Layer 5 of a small transformer language model trained on English Wikipedia (16 layers, counted from 0, width 64).
A neuron adds its activation times its output weights to the MLP's output. To switch it off is to set its activation to zero at one token and run the rest of the model.
A neuron's activation on a vector x is SiLU(gate . x) times (in . x), where the dot is the dot product.

Input weights of the MLP neurons that the questions are about. A number n stands for (n - 500) times 0.0013.
n89 gate: 753 477 292 654 601 578 364 733 525 627 355 565 447 695 508 449 488 551 466 387 457 377 687 425 765 623 556 435 550 427 525 537 572 560 653 472 546 371 438 753 593 424 484 528 346 352 512 377 457 482 487 486 709 247 751 567 516 592 579 523 742 440 512 451
n94 gate: 617 506 693 436 413 472 681 255 631 626 86 333 565 580 237 589 684 698 701 702 724 461 479 385 562 499 470 475 348 548 395 519 691 410 517 463 498 417 524 577 458 639 235 441 526 767 453 555 866 236 302 412 319 658 583 198 673 499 429 856 503 465 585 662
n105 gate: 419 341 620 764 655 455 571 394 684 502 146 699 584 608 352 532 784 197 794 676 690 433 795 464 261 412 405 630 346 549 759 423 597 438 377 537 200 247 538 663 713 210 355 398 622 392 727 657 444 721 503 760 632 514 551 395 513 544 520 726 361 339 439 382
n136 gate: 363 501 596 594 242 591 330 443 955 503 545 571 426 256 479 559 553 448 453 574 368 534 862 289 553 726 697 285 708 833 312 451 595 620 527 513 557 484 596 415 553 491 829 550 547 479 583 431 530 528 241 350 443 428 734 523 416 318 373 747 519 245 530 250
n139 gate: 313 329 412 524 406 269 459 543 387 640 521 456 506 375 520 581 454 643 656 326 545 262 553 426 609 385 509 566 448 577 583 327 306 608 619 718 250 435 614 399 417 221 530 358 564 767 456 671 368 456 414 640 404 749 771 340 539 385 468 555 534 525 476 652
n169 gate: 635 421 455 482 591 701 539 456 653 499 254 931 264 568 515 457 696 483 428 775 587 878 589 517 906 414 355 263 637 456 486 510 299 444 632 572 454 494 468 621 770 710 639 718 487 351 811 630 300 629 254 456 575 341 519 529 417 438 535 582 515 514 368 416
n181 gate: 215 546 567 247 223 336 489 349 502 337 634 112 436 471 720 469 622 690 418 828 498 384 61 735 566 496 629 678 816 384 713 746 628 483 268 775 282 332 841 680 189 676 425 667 713 353 494 316 482 493 597 976 155 723 243 422 415 733 495 589 751 463 739 366
n89 in: 557 414 426 538 436 580 588 606 240 343 505 647 623 524 664 465 607 406 354 380 262 533 589 494 557 459 548 574 356 644 527 458 382 409 591 480 278 553 418 632 314 435 354 531 429 375 297 490 515 401 478 310 645 461 589 538 479 349 511 470 504 606 656 448
n94 in: 526 555 548 490 280 427 336 578 666 651 180 265 319 711 419 649 737 713 728 517 648 525 367 533 513 553 598 502 563 466 424 467 461 410 677 445 402 520 565 673 563 579 624 472 446 719 662 321 596 458 542 436 445 516 582 363 673 410 750 707 470 346 448 654
n105 in: 409 336 667 262 737 949 474 528 626 719 754 629 619 564 543 537 710 332 582 628 607 433 834 577 514 248 491 629 613 649 398 338 795 393 323 459 500 335 455 425 563 820 300 430 609 322 752 432 474 415 419 628 791 416 633 358 281 461 486 677 475 523 708 398
n136 in: 510 630 742 431 530 562 330 494 744 572 326 456 557 674 249 568 417 643 624 646 711 668 638 520 564 607 284 365 425 686 457 180 622 447 659 730 611 444 635 560 432 464 390 729 550 508 590 622 635 377 130 592 425 560 689 673 568 409 427 587 648 319 495 256
n139 in: 579 465 527 407 454 542 403 686 641 650 780 210 434 587 548 370 528 612 444 722 365 456 676 668 432 617 465 475 743 648 344 522 538 375 540 489 544 513 595 627 358 433 674 509 459 499 618 378 685 441 680 593 776 610 402 520 448 416 541 577 677 495 439 122
n169 in: 624 500 417 521 526 632 689 416 765 586 270 656 481 574 751 690 497 584 320 608 662 841 515 657 580 89 697 514 578 647 575 403 488 329 396 438 543 603 596 353 378 333 631 601 584 352 629 491 387 461 521 654 423 657 364 321 551 575 445 612 419 812 313 416
n181 in: 373 379 363 337 529 549 678 789 272 340 402 436 497 572 779 560 510 235 420 511 625 700 101 640 601 441 574 432 635 673 414 489 186 620 358 766 625 370 581 467 186 623 408 402 331 516 771 478 529 694 427 479 652 556 589 409 428 477 854 522 526 644 291 275

Output weights of the MLP neurons that the questions are about. A number n stands for (n - 500) times 0.0015.
n89: 355 511 500 466 765 505 495 442 575 631 519 479 405 442 196 545 514 385 677 40 700 484 675 675 501 448 332 354 715 463 561 633 319 477 664 369 616 646 553 504 493 697 632 544 500 544 529 663 514 530 681 539 287 579 400 478 492 565 237 571 401 380 537 449
n94: 539 615 436 616 509 701 420 409 660 590 172 405 575 495 569 307 445 727 590 619 811 224 314 538 414 445 424 511 472 349 518 434 521 516 612 703 719 478 441 510 181 810 700 422 638 411 564 530 648 624 593 612 477 617 615 438 543 485 573 276 434 677 659 372
n105: 301 620 676 347 588 481 352 406 312 378 222 284 802 434 459 447 691 489 570 563 585 560 516 544 743 751 429 254 318 695 583 608 380 183 256 353 575 319 615 583 759 313 723 100 378 597 419 583 516 486 367 761 833 573 565 334 261 526 543 829 425 391 297 511
n136: 733 563 347 695 473 436 551 453 391 580 699 429 529 413 456 410 374 649 387 541 290 141 712 456 665 425 450 389 649 543 547 634 648 464 685 354 430 530 116 463 761 566 434 314 293 698 388 460 746 649 761 731 132 421 410 218 228 401 487 735 501 520 481 703
n139: 579 469 756 552 751 720 390 431 609 521 772 333 492 671 647 333 568 562 393 545 358 645 582 366 584 458 546 248 494 395 427 509 468 187 476 355 472 376 592 637 652 772 340 414 306 406 563 348 392 829 537 502 662 371 440 620 449 569 633 733 453 204 556 360
n169: 396 616 377 409 504 547 321 681 457 763 525 339 560 840 697 525 443 662 185 450 451 465 612 510 508 673 505 749 428 496 215 459 290 671 302 619 276 546 434 488 433 364 249 407 413 940 395 624 241 179 740 471 270 549 675 278 341 404 478 368 546 53 180 483
n181: 454 801 416 496 453 488 477 756 459 403 602 440 414 407 481 779 820 654 499 551 486 347 628 444 442 630 480 529 409 603 250 219 730 427 852 381 821 867 446 323 708 573 436 366 659 611 494 534 774 502 568 301 323 572 376 315 429 495 450 377 601 658 545 587

Each question names a token from some text and the token that comes next. It shows the vector x that enters the MLP there. A number n stands for (n - 500) times 0.0094.

Then comes g, the gradient of the next token's log-probability with respect to the MLP's output, scaled to length 1. A neuron's effect is roughly proportional to its activation times (output weights . g). A number n stands for (n - 500) times 0.00097.

";", then " 1"
x: 596 522 598 590 522 598 688 520 602 355 532 540 481 414 535 504 548 575 431 522 377 586 602 594 602 677 405 419 578 626 443 546 432 567 463 367 499 495 549 409 578 573 356 489 476 468 474 432 337 332 542 708 424 643 539 523 879 592 869 323 365 538 608 484
g: 359 482 513 605 441 357 526 524 549 468 586 504 350 449 352 546 281 617 613 268 486 405 698 505 263 585 590 700 346 510 471 447 665 385 561 490 543 494 424 298 629 638 607 421 499 164 550 429 626 178 228 479 292 421 378 356 491 508 707 507 375 513 448 345
Which neuron, switched off, raises the next token's probability most? n169

"ions", then " C"
x: 610 513 619 564 535 553 637 487 570 454 570 438 452 354 482 485 533 552 514 503 415 530 626 548 521 671 430 447 644 601 475 548 442 628 485 351 452 481 458 420 610 569 322 462 490 500 408 497 330 308 592 761 481 634 611 479 894 580 833 320 328 564 595 514
g: 510 448 384 437 532 703 660 653 653 445 345 443 616 418 491 261 528 711 324 667 404 503 414 730 603 657 481 427 345 533 389 580 428 476 502 513 644 657 456 413 364 489 462 364 457 532 160 575 592 345 693 412 250 401 378 498 256 561 408 384 466 482 786 574
Which neuron, switched off, lowers the next token's probability most? n136

"ot", then "es"
x: 564 561 637 558 471 598 677 530 616 431 520 504 506 411 415 544 519 531 454 465 532 524 645 536 536 716 445 451 624 612 395 560 440 610 402 418 479 503 486 479 600 600 401 460 447 506 473 487 379 357 532 737 405 562 573 513 898 584 868 287 297 627 607 488
g: 448 415 454 548 476 542 223 319 461 604 383 369 714 344 413 677 467 647 621 646 497 263 495 554 346 529 272 509 748 438 332 461 507 492 286 558 610 514 544 508 423 575 651 643 785 508 527 685 394 432 638 396 702 448 491 412 425 220 614 415 382 649 370 574
Which neuron, switched off, lowers the next token's probability most? n94

"e", then " d"
x: 570 457 640 647 513 556 622 511 590 440 555 444 496 434 528 492 513 553 502 567 432 544 645 554 542 691 396 412 635 607 502 561 433 585 449 369 472 493 504 421 518 539 395 521 466 500 447 513 327 354 608 796 436 662 626 522 895 619 805 325 330 610 625 514
g: 627 477 441 669 325 636 534 550 528 372 628 576 276 813 396 567 518 465 554 257 547 631 499 396 373 404 471 501 417 427 480 383 265 607 410 553 550 570 466 419 631 496 654 744 555 515 451 343 403 701 650 477 899 401 379 493 535 623 547 655 327 390 467 715
Which neuron, switched off, lowers the next token's probability most? n181

"ir", then "ation"
x: 560 574 651 544 486 572 614 565 611 425 566 544 450 392 448 470 506 530 511 461 525 598 619 537 541 699 389 429 651 587 536 524 418 631 361 392 470 483 455 473 542 594 326 449 429 465 447 529 337 354 570 688 394 622 619 537 922 546 841 379 291 577 554 480
g: 450 348 494 466 457 636 409 528 256 594 537 596 573 343 471 307 349 387 308 514 375 449 359 500 643 506 681 260 569 489 467 603 652 611 562 205 486 299 578 682 810 462 245 408 641 692 501 388 404 562 523 597 423 588 608 574 324 766 496 400 479 539 429 450
Which neuron, switched off, lowers the next token's probability most? n139

"le", then " O"
x: 603 457 634 606 480 577 647 451 582 392 571 485 511 434 460 524 521 506 450 504 480 573 643 485 561 699 408 403 664 591 506 594 416 622 425 393 475 459 521 431 587 540 360 445 462 498 469 559 363 352 632 751 397 618 609 503 909 593 814 366 363 637 596 519
g: 496 510 497 350 437 550 525 660 652 442 596 557 454 347 423 371 571 463 359 649 495 357 412 658 515 713 464 693 487 551 587 664 389 603 492 826 581 673 595 403 309 495 539 647 585 654 332 617 569 415 410 597 247 417 555 629 258 713 258 275 616 438 643 401
Which neuron, switched off, lowers the next token's probability most? n105

" V", then " pl"
x: 496 464 634 528 474 505 658 543 619 407 574 514 467 399 461 552 524 515 539 480 358 525 561 568 582 652 450 423 575 573 463 510 482 668 341 345 426 570 512 385 574 547 416 450 482 528 414 518 328 323 517 773 445 644 625 527 913 533 852 414 307 573 651 478
g: 583 457 504 472 700 543 327 655 738 301 133 453 604 371 642 534 444 324 526 653 519 345 432 410 383 811 534 486 663 651 316 556 430 378 583 449 603 409 453 532 638 654 232 577 399 614 458 469 652 547 697 484 780 503 631 511 503 591 498 518 512 482 560 611
Which neuron, switched off, raises the next token's probability most? n139

"ro", then "wn"
x: 577 460 562 564 544 549 585 488 566 343 560 484 491 342 448 473 476 532 457 501 456 561 614 548 556 652 367 438 634 590 436 575 452 607 403 396 490 439 510 415 543 506 372 552 452 521 435 572 316 386 605 725 406 596 677 531 913 520 874 348 337 632 621 532
g: 549 465 591 515 684 560 668 321 448 514 359 436 431 678 508 566 354 455 420 463 495 767 438 393 411 599 168 678 360 711 229 370 574 465 374 367 473 432 556 402 475 465 201 578 547 531 455 708 696 568 577 371 597 626 513 290 527 418 707 614 656 598 500 373
Which neuron, switched off, raises the next token's probability most? n136

"ed", then " by"
x: 533 555 603 599 535 558 646 558 546 465 578 505 489 391 514 500 558 487 519 479 381 555 595 483 638 707 421 425 670 574 489 547 422 633 456 346 488 431 520 427 596 560 417 495 461 531 452 548 348 319 596 764 426 605 577 510 848 609 856 260 315 556 592 531
g: 542 735 450 552 426 322 623 630 438 577 690 297 582 529 430 650 531 583 372 519 352 738 476 525 538 370 583 718 345 510 389 494 578 553 358 745 517 495 164 332 640 665 727 572 231 397 660 451 635 449 434 452 543 644 465 551 673 556 544 452 550 427 545 723
Which neuron, switched off, raises the next token's probability most? n105

"as", then "."
x: 548 510 618 555 478 580 605 573 531 399 555 467 492 343 461 525 475 585 473 508 437 536 625 585 538 743 435 487 631 621 485 563 444 609 414 386 473 452 449 491 575 560 338 464 422 522 440 565 299 343 571 700 494 582 626 526 867 601 880 318 302 551 580 525
g: 602 631 372 380 413 444 571 503 478 365 586 395 456 723 552 460 632 535 450 539 278 427 678 140 566 350 642 474 337 422 639 555 527 578 798 617 683 423 525 593 502 660 745 605 424 700 382 577 535 580 502 738 665 648 329 452 506 533 390 245 596 503 496 543
Which neuron, switched off, raises the next token's probability most? n169

"17", then " v"
x: 590 523 663 498 470 601 674 606 616 434 571 515 457 351 456 526 562 574 481 468 385 565 643 534 483 658 470 455 632 582 493 478 446 664 434 337 537 524 490 467 605 624 390 492 500 482 404 488 331 327 546 680 422 623 635 522 850 536 826 306 309 604 610 548
g: 393 500 658 414 545 380 353 549 370 352 402 774 676 568 602 480 312 232 440 412 539 282 500 448 580 522 509 416 677 274 354 442 387 322 428 232 435 493 554 719 333 386 425 458 682 574 321 422 183 491 538 547 628 480 728 548 562 644 522 550 493 505 395 537
Which neuron, switched off, raises the next token's probability most? n181

" film", then " was"
x: 583 476 646 511 554 603 633 545 622 450 569 501 506 457 420 551 536 513 526 484 410 580 603 590 514 640 414 411 664 580 468 533 425 568 459 397 491 551 505 422 644 560 371 436 468 551 398 516 363 344 624 755 429 612 539 514 885 600 855 303 268 565 615 546
g: 550 425 410 664 464 529 399 531 347 598 480 730 437 352 548 737 396 380 513 558 582 545 497 504 563 435 668 414 558 361 434 394 460 233 584 234 259 278 656 657 298 415 237 635 600 700 333 474 503 586 469 653 668 336 473 627 645 493 657 441 343 615 432 494
Which neuron, switched off, raises the next token's probability most? n181